Layer 8 of a small transformer language model trained on English Wikipedia (16 layers, counted from 0, width 128).
A neuron's activation on a vector x is GELU(weights . x + bias), where the dot is the dot product.
The model reads these tokens: "ays" " to" " its" " current" " 1" "." "5" " C" "-" "ch" "ange" " over" " the" " pre" "-" "ind" "ust" "rial" " past" "." " It"

The vector x that enters this layer's MLP at each token. A number n stands for (n - 500) times 0.0076.
0 "ays": 415,715,482,366,482,646,555,591,713,759,376,489,433,483,328,383,495,63,633,560,434,451,665,287,613,655,459,527,392,581,449,473,476,381,395,544,446,539,525,408,420,681,486,374,471,549,539,456,554,474,507,477,497,270,527,585,467,596,490,503,671,570,343,623,498,546,480,475,378,420,530,506,525,482,500,645,515,391,425,560,528,492,423,488,549,650,718,462,678,489,463,651,422,487,687,396,441,458,757,647,342,700,352,535,359,434,556,624,581,639,600,429,341,653,546,586,510,357,531,399,611,482,432,630,515,288,369,457
1 " to": 646,606,638,595,293,752,238,405,566,638,476,379,512,381,409,648,482,105,454,336,324,531,525,577,655,561,507,272,321,432,426,502,579,489,273,540,394,673,460,475,357,450,321,388,596,477,618,366,526,517,631,665,526,524,619,354,497,616,457,789,633,674,534,641,585,629,319,413,324,558,621,581,726,638,591,594,481,765,705,545,615,497,396,455,310,430,449,538,485,458,546,434,531,491,396,567,539,410,507,658,454,548,393,568,354,434,507,576,386,566,486,480,621,518,564,475,278,365,661,457,466,667,572,739,474,525,443,363
2 " its": 769,484,650,466,380,781,462,466,659,589,644,490,285,487,422,689,416,123,582,392,344,351,457,703,595,712,660,402,577,478,430,446,494,495,471,495,346,400,580,474,616,538,468,495,609,353,617,406,484,281,584,457,458,261,579,499,500,542,435,624,678,589,741,430,601,553,633,417,492,697,598,586,530,621,462,432,370,636,515,563,576,599,450,595,521,438,262,453,405,435,490,552,485,263,418,545,564,364,579,721,584,750,300,587,429,495,599,431,487,480,467,468,302,519,527,426,433,389,511,393,394,675,339,839,561,462,556,543
3 " current": 806,543,723,435,457,715,693,514,581,510,512,538,345,662,410,518,382,176,513,416,192,410,484,622,602,585,594,415,590,493,297,561,447,615,456,329,301,427,539,465,551,528,323,562,478,486,583,473,443,372,479,552,530,472,434,524,608,692,422,409,662,239,558,258,420,683,563,440,652,683,670,799,508,581,438,514,395,554,517,600,581,558,639,594,515,532,561,389,495,351,362,670,389,440,280,535,553,474,318,734,528,795,391,516,601,370,490,400,455,453,490,418,418,567,533,450,549,338,578,512,400,565,375,840,628,631,281,520
4 " 1": 854,610,699,567,364,603,530,477,652,331,456,559,668,401,327,458,444,205,603,482,292,464,479,722,576,505,563,571,580,437,432,564,506,427,401,321,284,417,616,657,432,442,561,635,614,393,346,586,552,312,495,647,433,382,677,625,616,555,646,383,659,398,650,316,372,519,339,414,541,757,490,773,753,712,382,611,441,661,569,536,442,456,664,571,518,704,473,359,582,518,464,503,293,551,490,473,542,388,415,755,573,651,589,602,367,540,425,402,522,368,457,486,371,386,491,520,507,348,596,512,597,414,320,724,386,529,306,632
5 ".": 514,814,602,570,330,680,330,448,513,589,571,514,570,714,324,750,438,70,361,372,544,599,534,872,568,510,581,492,364,499,361,392,560,427,454,391,404,371,548,543,511,517,645,517,594,525,734,570,483,352,330,505,474,293,522,479,541,570,478,511,634,445,513,434,539,452,335,492,526,379,376,711,616,451,393,454,442,848,395,562,556,739,488,439,575,450,502,555,725,457,420,492,422,569,459,457,479,368,460,497,555,657,496,641,501,635,516,396,516,554,431,508,537,419,668,506,287,347,622,470,556,409,403,711,540,612,429,625
6 "5": 664,474,559,655,431,864,500,490,612,347,430,592,737,524,379,621,506,132,460,319,514,469,477,766,520,576,674,492,497,570,524,464,449,503,329,650,372,584,400,697,499,485,516,547,677,628,481,435,521,415,565,533,497,660,550,693,594,456,570,489,677,509,542,519,438,482,526,491,692,426,372,556,566,359,247,524,353,661,512,525,505,515,337,449,368,512,524,347,567,417,388,502,221,488,583,505,527,396,728,630,544,573,633,542,517,565,488,468,402,489,498,295,427,442,664,448,375,358,597,322,565,444,375,673,387,658,508,560
7 " C": 507,646,687,519,489,842,691,617,569,488,440,654,529,552,383,688,548,257,565,296,560,572,368,684,639,422,592,406,497,499,450,382,472,462,355,516,531,360,486,429,506,451,501,518,534,144,418,491,711,306,341,519,479,361,526,417,557,483,461,510,698,428,607,496,501,540,553,450,493,455,383,639,484,608,339,567,478,615,256,512,523,545,403,544,548,713,433,355,304,319,347,531,460,620,301,614,590,519,496,623,528,675,582,426,458,404,463,428,625,470,456,733,459,451,601,446,273,378,520,510,712,367,433,647,563,581,557,584
8 "-": 687,631,744,604,394,562,518,523,579,606,348,589,339,422,361,728,530,142,398,332,467,551,439,678,518,195,687,513,325,468,383,500,598,402,416,624,269,485,577,531,560,585,489,634,445,417,359,638,533,461,540,661,552,254,373,482,739,575,654,530,651,264,578,343,360,728,385,442,574,672,447,494,675,631,328,506,404,466,341,421,541,513,352,578,690,377,400,527,648,371,545,516,447,629,464,615,386,382,457,578,551,737,542,376,360,476,544,599,510,499,520,573,676,396,529,457,496,333,328,638,567,544,508,698,592,637,589,556
9 "ch": 623,430,785,486,582,686,635,690,522,628,503,631,427,639,339,787,556,179,553,505,361,504,457,902,503,344,754,586,353,506,497,380,594,490,370,461,306,552,502,538,743,319,264,668,405,424,440,578,596,438,484,508,363,423,329,590,465,418,627,350,662,196,670,491,615,556,455,450,435,409,600,597,474,511,304,436,417,734,527,532,500,564,593,368,523,521,353,602,462,460,574,497,491,524,653,523,336,401,783,503,525,498,521,480,453,247,382,376,563,311,596,582,520,478,555,571,481,346,675,536,472,341,399,589,531,657,428,363
10 "ange": 806,360,779,566,616,616,758,605,605,511,487,361,673,603,452,590,746,173,576,565,417,683,520,763,578,382,422,553,452,384,444,465,460,595,439,464,298,559,639,546,472,428,544,421,405,547,460,451,539,579,448,437,386,473,437,572,542,473,673,259,555,416,624,295,518,587,398,439,333,206,725,576,827,688,301,407,485,549,366,481,421,552,480,456,516,606,276,492,567,409,461,538,405,609,392,528,463,301,567,506,659,616,369,498,463,421,524,555,405,424,648,416,485,490,471,574,748,331,642,490,417,573,398,701,488,519,428,452
11 " over": 829,250,702,619,528,698,564,486,575,758,480,382,519,466,458,509,641,213,473,536,351,463,594,698,513,257,562,439,451,404,442,459,691,393,297,326,560,856,506,486,536,437,273,385,527,486,671,512,464,524,426,359,428,555,465,602,527,403,379,495,597,737,750,386,455,629,387,420,355,466,471,569,721,676,451,554,407,817,451,406,547,508,658,572,499,682,418,500,606,519,496,538,491,544,510,553,653,261,442,745,569,396,393,695,493,315,325,449,529,473,492,495,729,481,540,400,304,316,578,516,455,462,528,807,558,619,264,395
12 " the": 758,544,650,478,398,611,539,580,532,532,481,424,471,503,529,620,433,100,683,401,270,452,489,795,607,743,700,381,546,459,369,486,495,474,412,630,333,436,544,490,444,418,384,383,586,213,630,493,477,384,493,495,286,376,398,637,453,446,320,447,686,425,873,408,623,590,608,429,559,646,632,732,677,535,404,458,370,678,538,603,612,635,408,456,505,470,395,438,634,475,420,483,478,524,388,552,649,461,561,778,618,578,415,516,569,371,608,438,519,333,479,615,491,536,551,325,464,363,476,458,520,362,455,774,551,425,603,475
13 " pre": 576,585,540,566,324,584,654,452,653,602,582,532,453,693,441,716,480,377,589,534,396,593,593,857,699,322,448,307,195,450,577,473,376,468,316,474,353,533,553,479,355,474,457,551,415,490,516,583,541,367,388,527,525,613,224,370,636,535,214,611,776,68,696,468,531,685,743,407,392,815,567,279,609,648,515,498,422,672,414,427,541,321,580,535,627,545,347,578,683,527,554,711,407,315,416,484,386,359,436,450,612,704,333,535,386,193,543,475,546,489,546,528,470,460,545,339,197,338,616,573,609,423,401,765,638,484,353,659
14 "-": 602,471,670,546,376,590,506,473,610,709,478,642,388,299,500,754,474,189,303,477,160,553,553,734,574,300,575,586,403,605,422,643,530,404,356,452,71,655,597,568,621,575,485,377,489,414,428,549,483,410,545,619,559,541,388,697,668,609,522,484,688,181,598,360,596,583,448,407,589,736,485,481,693,591,416,482,386,547,551,493,571,469,587,468,715,634,411,598,550,387,503,506,506,582,316,478,456,207,617,514,580,409,485,481,455,356,525,587,452,347,501,576,725,449,610,484,583,320,338,480,401,482,492,749,548,491,377,587
15 "ind": 586,791,484,476,470,682,566,554,514,748,554,487,597,483,480,645,470,266,431,742,512,553,703,868,569,395,504,465,566,422,454,688,228,577,339,241,173,435,807,541,570,436,385,336,491,550,682,424,512,543,740,439,391,336,531,623,548,486,511,275,628,147,873,248,515,425,500,411,586,445,556,470,900,696,434,511,432,609,645,505,464,607,661,277,631,415,363,485,461,289,364,658,484,544,299,440,718,404,626,507,539,394,344,499,465,331,384,454,682,478,605,556,527,548,569,410,411,363,578,319,347,397,366,653,480,456,517,528
16 "ust": 491,678,587,412,577,476,621,550,550,685,518,611,582,536,354,516,640,252,542,476,519,570,622,887,605,632,514,507,671,652,344,552,536,650,452,22,240,571,720,435,722,510,680,422,457,569,578,365,505,571,464,483,426,590,305,611,489,238,300,518,676,507,647,516,652,532,588,506,470,416,739,565,706,726,464,427,535,701,574,594,486,307,493,412,539,901,458,562,530,436,502,495,416,580,310,541,623,397,226,407,475,533,263,640,411,287,207,264,640,328,588,479,434,428,585,366,391,352,465,269,474,398,329,597,362,522,511,511
17 "rial": 626,792,587,477,390,627,684,581,682,595,459,571,517,658,459,618,479,125,476,344,429,559,573,549,662,571,420,353,572,524,515,542,459,646,436,391,344,427,635,368,405,531,600,534,490,506,621,319,460,533,588,395,537,598,413,519,694,535,493,372,566,497,550,484,510,683,533,498,427,473,568,709,579,602,409,395,646,481,335,579,526,489,674,254,507,935,194,511,378,446,452,536,398,495,387,613,581,203,303,683,737,539,428,622,593,294,548,494,516,192,591,600,453,669,528,381,501,321,498,286,514,481,376,643,581,537,475,461
18 " past": 725,425,917,493,455,707,593,484,507,437,457,360,733,524,319,574,427,230,547,521,176,598,617,546,640,449,359,260,508,459,340,590,698,575,325,302,371,481,458,329,602,439,328,512,437,472,654,458,451,587,454,504,436,577,431,535,516,473,480,375,538,406,286,351,502,626,538,434,381,637,712,705,571,797,530,661,556,837,524,492,509,231,809,327,501,731,597,386,557,526,452,549,506,582,207,502,483,408,208,718,453,600,281,643,550,296,469,441,608,489,496,462,445,712,564,467,494,332,510,541,694,500,514,705,487,658,496,593
19 ".": 655,559,632,545,336,641,312,375,628,597,500,405,596,649,389,693,373,51,440,470,490,686,506,720,623,600,555,311,389,428,329,427,428,481,438,327,344,443,480,541,506,584,657,523,634,530,705,487,489,372,471,492,560,540,619,523,551,455,478,436,670,564,359,396,562,423,340,492,529,414,415,789,527,390,440,523,503,803,432,540,509,432,525,342,557,568,436,559,638,466,440,532,453,503,410,418,477,402,491,437,579,617,520,602,549,654,587,489,471,522,461,568,508,539,638,561,320,343,430,415,789,507,390,770,574,534,435,558
20 " It": 761,517,461,641,439,675,573,440,468,545,563,222,743,438,451,805,374,256,584,456,616,666,518,661,459,732,461,408,376,343,486,446,423,511,391,616,420,262,508,588,374,492,603,487,687,564,529,319,566,171,561,423,514,606,573,559,591,381,542,382,717,667,526,368,567,333,527,430,371,526,515,554,671,473,436,467,354,679,584,522,526,459,282,636,455,461,273,528,631,569,445,620,424,457,289,498,365,536,634,512,395,623,519,555,590,480,546,458,430,569,563,497,346,394,640,430,216,338,586,316,651,757,267,817,525,562,510,613

Each question shows the input weights of one neuron of the MLP. A number n stands for (n - 500) times 0.00099.

n349 (bias -0.064): 515,510,514,521,490,500,496,509,486,514,505,519,502,507,509,500,499,520,504,504,489,495,504,508,494,492,509,497,493,498,492,492,485,493,487,500,503,514,508,497,502,493,503,504,504,493,498,489,496,496,506,505,492,503,501,510,507,494,507,505,509,506,500,494,505,497,501,517,483,500,501,515,501,497,508,502,513,496,501,500,499,506,495,497,507,504,496,488,510,494,502,503,498,504,491,500,507,513,500,493,496,516,497,491,507,500,494,501,506,505,483,511,502,518,502,512,493,472,508,491,508,508,503,474,506,494,497,502
Which token does this neuron like most? 7 " C"

n52 (bias -0.094): 484,500,482,448,442,332,622,437,405,280,599,564,465,604,431,586,613,567,426,537,497,413,579,500,559,513,506,523,554,454,366,557,427,557,590,607,530,384,449,603,500,685,506,306,473,565,564,586,385,391,516,603,394,400,503,578,533,478,455,424,562,463,570,578,591,503,473,465,622,632,437,363,389,566,428,589,464,503,434,594,676,460,509,512,385,305,832,436,349,675,568,638,450,468,810,677,578,486,482,505,511,580,609,585,428,434,471,442,464,511,456,421,321,469,493,442,342,417,560,533,469,430,669,476,394,500,342,538
On which three tokens does it fire most, strongest first? 6 "5", 13 " pre", 3 " current"

n385 (bias -0.062): 457,576,520,535,610,354,565,542,632,424,417,321,568,380,404,422,480,516,780,508,469,574,426,372,508,591,571,591,633,370,494,441,521,481,430,497,391,391,312,517,578,520,447,623,450,557,363,669,472,565,490,660,377,467,634,545,565,452,421,508,490,497,525,535,428,503,360,342,591,447,513,328,478,497,455,346,379,479,590,518,389,414,417,364,561,565,695,568,442,618,471,566,464,687,410,607,285,560,579,466,683,383,582,426,388,625,603,592,455,441,514,449,537,530,526,516,554,466,591,698,459,562,495,454,562,494,585,511
On which three tokens does it fire most, strongest first? 4 " 1", 8 "-", 10 "ange"

n235 (bias -0.161): 404,636,420,618,483,380,507,489,329,367,421,255,463,377,677,493,398,517,404,443,493,585,571,468,453,730,394,427,383,545,551,391,576,514,579,400,703,563,621,368,587,421,341,551,480,391,529,579,365,531,446,404,647,443,454,637,521,420,346,510,427,627,500,528,539,641,510,253,602,385,548,282,610,650,774,702,438,486,377,370,654,443,607,622,387,521,354,444,653,544,629,609,594,668,578,566,679,476,640,305,621,543,507,453,554,435,827,434,600,680,295,719,561,557,504,424,515,467,511,607,274,208,590,475,469,186,610,356
Which token does this neuron like most? 12 " the"

n334 (bias -0.247): 484,400,361,322,404,379,631,512,590,415,584,438,301,393,552,367,349,422,575,340,529,218,304,322,396,915,581,390,666,634,307,626,601,631,755,659,294,428,381,430,558,537,321,636,437,537,396,569,194,544,473,533,430,451,622,425,540,464,439,480,584,328,588,452,746,472,696,580,577,678,595,529,488,449,650,424,647,386,637,456,633,632,671,619,811,508,399,617,516,695,453,642,486,500,479,572,523,702,435,496,694,647,309,525,475,433,839,380,885,450,447,628,273,743,481,444,365,462,475,465,207,444,604,456,648,409,614,389
Which token does this neuron like most? 2 " its"

n497 (bias -0.120): 500,296,471,276,578,345,372,341,638,442,595,508,195,294,567,663,607,595,503,762,360,460,382,365,634,739,437,496,615,608,622,489,556,549,570,493,338,546,500,325,437,440,735,420,510,445,372,504,513,387,566,563,377,595,621,546,439,663,424,379,555,613,443,490,297,441,595,568,527,652,665,479,241,567,620,363,510,470,330,733,497,353,332,605,584,610,507,483,556,424,356,420,657,521,339,629,400,256,407,477,616,470,591,461,286,557,431,654,378,578,527,632,440,556,476,568,421,559,476,406,455,250,520,554,336,489,496,534
Which token does this neuron like most? 14 "-"

n202 (bias -0.102): 425,569,567,545,393,252,659,668,547,526,598,465,423,500,634,352,586,585,563,402,344,475,481,513,488,485,555,513,604,456,417,566,814,380,353,582,365,586,500,431,399,573,552,475,531,500,517,355,331,465,280,435,385,542,316,349,459,664,292,500,480,605,414,427,523,361,360,528,539,648,522,552,477,528,355,644,478,428,315,406,672,388,524,556,562,545,687,548,614,723,503,581,532,293,664,509,537,599,427,693,686,373,482,620,252,525,671,586,352,474,358,596,692,598,496,459,463,380,588,622,532,452,401,504,392,578,617,607
On which token does it fire most, and how strongly? 11 " over", at about 1.4

n134 (bias -0.107): 451,369,240,414,513,395,497,549,497,392,440,483,408,554,619,601,415,481,536,535,357,464,618,447,510,581,479,522,632,493,431,497,514,527,438,505,482,479,457,573,432,333,543,436,451,457,688,506,480,389,399,524,467,678,532,514,736,406,492,283,578,445,478,482,680,564,583,434,509,595,321,565,478,386,552,679,482,534,560,552,590,587,531,552,433,537,640,572,449,431,469,727,497,591,328,544,638,537,537,569,543,319,520,448,634,539,569,561,443,481,421,584,549,512,500,560,624,492,430,529,489,363,505,410,492,338,685,422
Its two highest activations, in order, are on tokens 12 " the", 14 "-"

n215 (bias -0.073): 575,264,611,713,497,386,629,567,669,326,547,451,474,425,433,257,546,383,587,395,506,383,369,613,466,658,354,512,622,628,571,510,580,694,645,462,532,352,470,557,455,570,398,600,632,574,482,477,428,556,531,584,545,548,461,509,430,480,544,618,435,523,558,435,452,485,582,456,441,467,532,193,527,483,381,365,427,627,500,677,323,536,694,449,465,641,571,521,557,523,471,369,441,365,623,471,566,471,340,415,669,588,609,571,488,552,649,541,413,448,538,448,474,532,381,614,593,564,479,494,253,441,670,414,550,464,318,529
Its two highest activations, in order, are on tokens 10 "ange", 4 " 1"

n260 (bias -0.025): 529,495,325,593,650,543,379,400,455,610,360,402,558,402,538,287,523,548,566,505,484,469,470,432,704,519,324,537,452,512,331,503,473,513,540,618,451,447,508,642,505,572,541,558,490,460,595,486,365,336,450,571,572,459,432,531,515,488,617,610,448,579,567,522,485,354,607,336,623,464,493,350,561,566,564,490,512,359,569,465,520,549,656,590,337,398,458,633,475,526,372,442,514,516,500,599,570,577,438,476,553,506,429,664,459,556,576,465,412,574,445,593,556,478,527,468,391,430,667,671,417,490,500,539,515,617,523,468
On which token does it fire most, and how strongly? 1 " to", at about 0.62

n53 (bias -0.178): 431,486,406,556,427,548,344,579,350,606,510,440,469,431,417,460,326,628,269,471,490,450,565,438,384,537,578,537,552,625,731,389,640,738,466,386,377,317,533,572,552,367,573,469,437,588,414,668,376,397,518,405,226,500,526,523,462,446,384,541,619,348,343,593,566,364,598,556,324,579,348,490,523,340,503,535,516,459,543,658,548,419,364,707,654,500,490,558,316,746,609,591,590,490,682,573,481,622,514,336,674,564,552,540,520,418,713,558,668,655,370,422,422,511,667,510,581,445,588,770,614,330,481,473,625,451,423,632
On which token does it fire most, and how strongly? 13 " pre", at about 0.31

n175 (bias -0.051): 450,414,523,389,520,422,445,623,494,542,548,496,559,550,537,573,474,526,450,428,427,514,601,456,521,617,544,500,516,470,440,574,496,496,589,582,388,544,493,528,540,446,349,505,495,467,472,482,553,347,540,563,394,454,454,494,426,607,502,486,473,454,560,527,627,557,512,446,518,506,433,456,517,452,634,509,466,421,479,348,457,490,475,545,382,480,453,442,509,439,519,575,470,432,510,584,614,596,451,517,446,630,505,525,459,560,517,496,511,459,425,530,460,488,650,618,443,477,450,423,458,502,543,542,486,448,545,537
Which token does this neuron like most? 2 " its"

n127 (bias -0.040): 471,392,524,445,584,492,590,469,428,502,626,601,592,444,484,438,565,524,515,503,575,461,444,492,488,474,470,500,545,507,438,522,470,472,489,552,335,310,637,439,490,464,362,435,495,440,570,545,490,682,385,480,613,526,374,598,500,586,380,461,383,555,549,465,559,510,450,500,614,441,574,375,591,495,405,592,470,483,608,366,545,522,709,533,366,338,438,515,510,454,553,490,676,547,417,604,611,550,514,483,623,464,268,536,319,691,497,669,507,456,549,439,527,495,494,594,411,558,607,625,399,507,498,449,510,531,733,392
Its two highest activations, in order, are on tokens 15 "ind", 10 "ange"

n394 (bias -0.235): 367,662,310,423,679,444,517,493,596,559,683,600,615,534,489,403,700,584,400,564,624,351,500,532,294,570,292,548,554,548,358,655,306,695,485,679,438,414,265,643,446,399,288,486,449,644,493,528,482,514,650,653,561,475,627,557,396,483,528,466,612,274,630,625,525,380,573,387,625,518,363,347,464,421,446,500,535,432,619,492,706,772,615,530,449,350,584,374,553,571,507,571,410,584,437,503,591,444,799,339,418,253,606,755,768,589,570,361,569,636,359,480,409,519,591,541,584,380,606,359,394,340,441,237,483,511,288,411
On which token does it fire most, and how strongly? 15 "ind", at about 2.4

n118 (bias -0.100): 528,438,361,526,588,537,750,480,628,573,691,316,540,407,480,507,579,515,618,864,497,322,490,369,578,663,423,480,403,579,444,384,517,513,480,494,497,578,339,335,549,382,445,549,448,561,533,500,415,645,391,571,438,633,535,298,465,575,551,361,231,559,513,399,471,446,542,496,468,513,714,290,651,565,510,380,559,553,503,586,765,500,701,586,429,513,556,487,422,659,439,366,620,503,645,503,271,551,325,412,565,619,353,530,461,525,483,610,650,445,537,533,512,469,313,513,321,293,465,490,391,478,509,335,465,316,570,488
Which token does this neuron like most? 18 " past"

n82 (bias -0.165): 452,500,379,496,413,372,320,482,593,686,438,438,310,362,349,316,544,703,490,521,518,493,550,528,250,517,486,559,651,335,617,576,580,600,613,566,441,508,400,418,450,344,511,212,192,539,254,568,482,343,648,611,478,479,705,641,507,642,261,452,772,389,427,587,668,298,487,339,422,605,404,471,468,425,738,360,455,644,377,427,566,362,760,508,493,584,452,521,511,642,337,465,665,621,481,628,544,616,492,359,593,364,467,628,732,510,500,336,414,550,436,612,486,427,454,469,551,445,618,569,429,462,486,572,294,317,390,507
Which token does this neuron like most? 14 "-"

n278 (bias -0.122): 485,427,580,681,428,467,587,723,675,277,400,349,462,200,635,365,510,437,614,478,691,458,333,398,462,678,565,561,608,602,351,553,473,485,510,488,425,394,425,587,500,446,288,544,646,602,541,476,351,658,363,628,349,488,531,311,424,452,374,551,477,708,437,628,578,528,605,436,596,371,596,378,544,455,406,399,524,551,569,477,329,507,448,487,476,521,436,466,466,651,518,355,387,599,529,506,530,622,540,509,641,571,390,551,582,479,725,616,422,425,500,414,586,754,475,364,567,567,376,463,417,403,518,407,606,463,586,473
On which token does it fire most, and how strongly? 12 " the", at about 0.93

n310 (bias -0.063): 566,408,382,472,734,435,462,419,516,539,545,417,638,464,572,581,446,712,476,515,392,580,371,598,468,535,601,762,692,621,579,516,556,503,438,668,428,656,453,531,634,623,490,379,553,558,513,493,430,606,497,500,372,733,463,219,473,479,628,554,519,360,468,521,503,472,477,470,616,559,524,360,438,580,491,430,572,616,619,507,454,550,664,689,402,479,557,433,637,676,633,534,384,490,474,639,438,454,434,447,416,349,451,484,349,177,538,524,377,337,583,531,429,596,335,359,347,419,549,430,571,482,594,478,255,460,484,408
Which token does this neuron like most? 16 "ust"

n380 (bias -0.164): 428,553,407,563,503,567,577,544,563,449,441,515,403,402,503,330,542,533,580,519,616,405,292,486,410,596,467,594,479,610,354,366,642,511,671,545,609,300,608,459,479,562,532,529,426,609,651,506,417,592,430,340,314,387,377,405,602,446,364,577,353,604,522,549,585,314,469,389,473,246,333,627,550,513,455,527,457,442,405,538,535,402,552,538,392,514,379,454,425,550,521,478,606,548,396,471,516,532,523,669,500,551,467,367,486,713,637,592,599,547,426,505,531,464,670,436,531,504,536,438,620,567,567,536,573,663,503,489
On which token does it fire most, and how strongly? 7 " C", at about 0.49

n236 (bias -0.112): 484,642,443,496,560,603,476,500,480,436,671,507,512,324,455,467,420,581,576,682,593,388,422,429,308,472,438,466,454,373,467,611,713,659,716,405,481,353,582,598,540,692,368,463,235,539,434,482,467,407,659,745,641,363,542,586,513,516,333,472,488,282,537,474,487,532,427,417,640,263,610,265,477,641,616,605,551,584,503,483,465,412,486,605,343,455,510,529,444,478,432,413,507,413,633,630,676,554,365,315,428,557,552,463,606,525,520,676,453,326,433,632,553,332,568,630,547,615,396,594,523,503,299,329,395,569,302,359
Which token does this neuron like most? 15 "ind"

n224 (bias -0.254): 444,213,585,525,381,565,338,420,455,680,469,345,414,448,348,547,423,590,357,529,659,576,414,343,422,628,453,474,388,513,666,527,620,611,633,273,402,322,583,283,503,434,842,610,410,621,591,580,354,528,249,500,347,471,650,617,461,609,305,368,435,624,214,581,446,343,520,500,670,478,281,518,417,351,562,465,301,469,518,481,355,651,417,488,670,518,570,365,381,507,452,536,635,640,534,472,356,610,646,446,695,571,460,555,339,538,686,722,591,780,269,596,404,434,563,584,615,583,511,585,471,356,521,577,405,460,393,566
Which token does this neuron like most? 19 "."

n399 (bias -0.180): 485,500,478,454,554,455,336,345,609,391,470,444,465,627,461,525,462,500,610,614,509,330,494,418,440,526,344,525,468,506,569,503,520,567,367,699,444,530,454,241,717,584,293,480,559,564,553,459,430,494,618,395,593,463,537,457,488,419,554,509,638,675,462,494,620,372,440,272,446,491,663,500,595,205,565,575,408,512,628,579,464,517,359,414,291,455,566,461,599,477,694,323,581,598,487,452,518,811,520,393,599,513,592,374,584,577,716,428,574,522,476,475,500,523,600,431,487,552,347,648,619,407,593,562,590,423,611,334
Which token does this neuron like most? 1 " to"

n439 (bias -0.170): 523,462,552,601,523,559,536,342,494,454,566,475,489,537,541,527,600,584,628,784,473,469,526,547,528,539,468,485,492,360,591,597,513,668,634,623,434,373,589,485,483,662,405,399,341,392,563,520,455,503,342,390,584,515,603,628,497,595,293,375,479,452,328,514,559,506,627,269,503,739,383,509,408,406,542,561,354,676,329,532,726,595,451,576,480,596,464,512,485,565,418,705,610,461,494,431,514,456,623,400,488,375,472,564,530,326,668,500,537,548,413,598,542,341,424,345,309,418,462,427,324,422,575,511,509,512,348,511
On which token does it fire most, and how strongly? 13 " pre", at about 2.7

n167 (bias 0.057): 482,477,468,435,504,488,515,483,497,469,489,438,507,491,457,486,525,421,503,490,510,541,498,475,498,512,480,458,512,512,544,499,525,503,527,506,529,472,502,499,527,491,483,488,464,546,505,496,518,508,512,480,561,487,510,477,522,541,483,501,534,490,459,481,488,540,484,498,501,538,492,472,476,498,442,466,504,516,534,536,491,514,523,536,476,502,498,511,491,513,508,487,467,500,504,510,469,460,493,502,510,461,482,553,494,518,554,495,514,482,494,481,495,428,485,493,486,551,453,547,480,454,445,472,505,494,502,463
On which token does it fire most, and how strongly? 17 "rial", at about 0.13

n132 (bias -0.014): 455,484,376,327,572,415,552,434,474,582,632,373,535,515,464,444,513,621,470,491,361,512,411,399,630,526,414,366,468,390,652,612,503,472,500,401,461,480,391,385,692,475,490,224,343,537,575,579,582,703,715,599,484,587,445,450,711,596,540,494,537,313,475,303,453,503,474,458,493,472,488,332,370,565,651,597,554,307,503,580,427,527,639,354,449,460,490,555,547,576,397,543,745,624,383,636,438,524,622,263,453,355,405,503,377,515,458,542,710,613,508,603,344,480,518,551,557,495,441,609,417,455,500,541,279,522,382,339
On which three tokens does it fire most, strongest first? 15 "ind", 18 " past", 14 "-"

n459 (bias -0.098): 427,550,422,583,653,530,644,592,464,639,524,537,622,533,703,554,818,459,579,733,519,479,569,522,329,438,350,529,550,597,471,690,510,660,480,579,442,445,541,349,574,545,198,369,292,684,484,482,496,540,598,569,614,503,428,395,380,451,429,518,572,307,526,509,626,453,633,416,555,385,382,468,686,394,430,386,515,334,411,547,593,649,595,426,512,336,487,497,421,605,512,463,431,439,493,635,515,494,647,349,415,438,579,429,532,564,445,346,433,405,560,306,503,476,672,686,603,322,425,382,466,515,411,380,380,652,532,503
On which token does it fire most, and how strongly? 15 "ind", at about 3

n454 (bias -0.020): 467,422,505,497,518,363,666,416,618,360,670,468,583,571,517,470,509,415,529,470,524,399,438,397,612,509,463,612,541,469,599,539,537,661,371,587,504,566,486,502,554,364,421,436,432,489,577,577,523,385,478,505,521,442,527,630,572,585,484,458,514,433,458,428,625,566,448,441,672,626,542,500,472,538,486,554,440,507,521,399,477,416,565,614,558,505,613,423,398,443,443,466,351,611,698,522,439,389,620,470,481,500,461,559,582,455,617,565,424,346,420,525,463,490,540,565,486,436,544,520,424,563,577,473,640,609,431,507
On which token does it fire most, and how strongly? 3 " current", at about 1.5

n171 (bias -0.227): 408,448,522,432,428,429,338,571,434,528,609,443,510,303,418,471,673,517,534,588,576,433,542,354,579,586,570,416,666,599,727,593,579,739,344,186,360,275,313,433,417,389,665,483,551,706,411,472,309,617,483,560,500,528,448,646,290,486,497,375,577,466,489,497,398,196,464,363,554,368,517,337,546,199,479,593,432,510,614,519,507,599,544,700,618,659,514,674,291,554,419,563,701,493,537,572,493,594,635,297,638,561,658,634,432,497,511,679,582,447,374,468,393,617,627,486,641,554,233,534,605,338,369,538,479,528,446,626
On which token does it fire most, and how strongly? 16 "ust", at about 0.49

n93 (bias -0.178): 303,506,411,378,455,579,368,468,638,534,422,388,497,439,350,407,594,531,556,589,509,376,658,411,495,492,337,464,541,476,444,567,596,391,430,436,609,529,315,445,590,638,352,505,503,677,567,610,434,322,546,381,666,477,428,655,413,458,449,678,587,453,306,619,601,411,432,532,639,494,405,520,454,511,547,520,469,259,515,351,401,696,401,503,500,497,598,403,636,563,514,491,503,497,687,421,505,554,488,375,558,513,608,485,476,631,592,596,606,713,419,481,577,705,661,531,648,407,506,460,486,565,427,428,489,454,470,361
Which token does this neuron like most? 0 "ays"

n124 (bias -0.246): 325,626,594,423,458,362,634,600,574,333,688,304,278,508,420,288,597,537,580,385,391,364,232,359,404,649,500,345,698,633,455,618,610,808,583,500,305,478,448,627,530,403,373,617,549,602,267,438,295,426,478,782,536,556,680,496,257,504,594,546,361,419,649,678,595,414,596,587,513,484,561,440,544,439,540,430,285,565,484,458,651,828,632,721,496,687,528,395,603,470,364,272,413,561,637,627,545,617,348,616,790,543,448,784,520,424,574,504,584,520,307,515,391,692,468,577,695,439,567,415,201,233,608,458,450,544,419,660
On which token does it fire most, and how strongly? 3 " current", at about 1.8

n66 (bias -0.038): 481,503,362,346,642,400,602,422,500,511,553,519,565,285,485,433,380,527,533,491,652,421,394,483,698,530,344,447,497,578,573,421,531,243,678,772,663,607,500,560,406,471,515,345,634,412,497,625,569,494,408,382,483,572,242,503,578,673,424,406,514,417,541,542,325,435,505,430,409,393,470,506,431,423,712,410,461,516,512,638,646,466,619,607,478,373,421,500,572,505,440,409,623,579,608,525,465,511,616,324,523,556,529,509,515,511,417,464,622,636,438,505,402,617,550,519,482,364,594,570,583,469,497,476,548,483,568,467
Its two highest activations, in order, are on tokens 0 "ays", 13 " pre"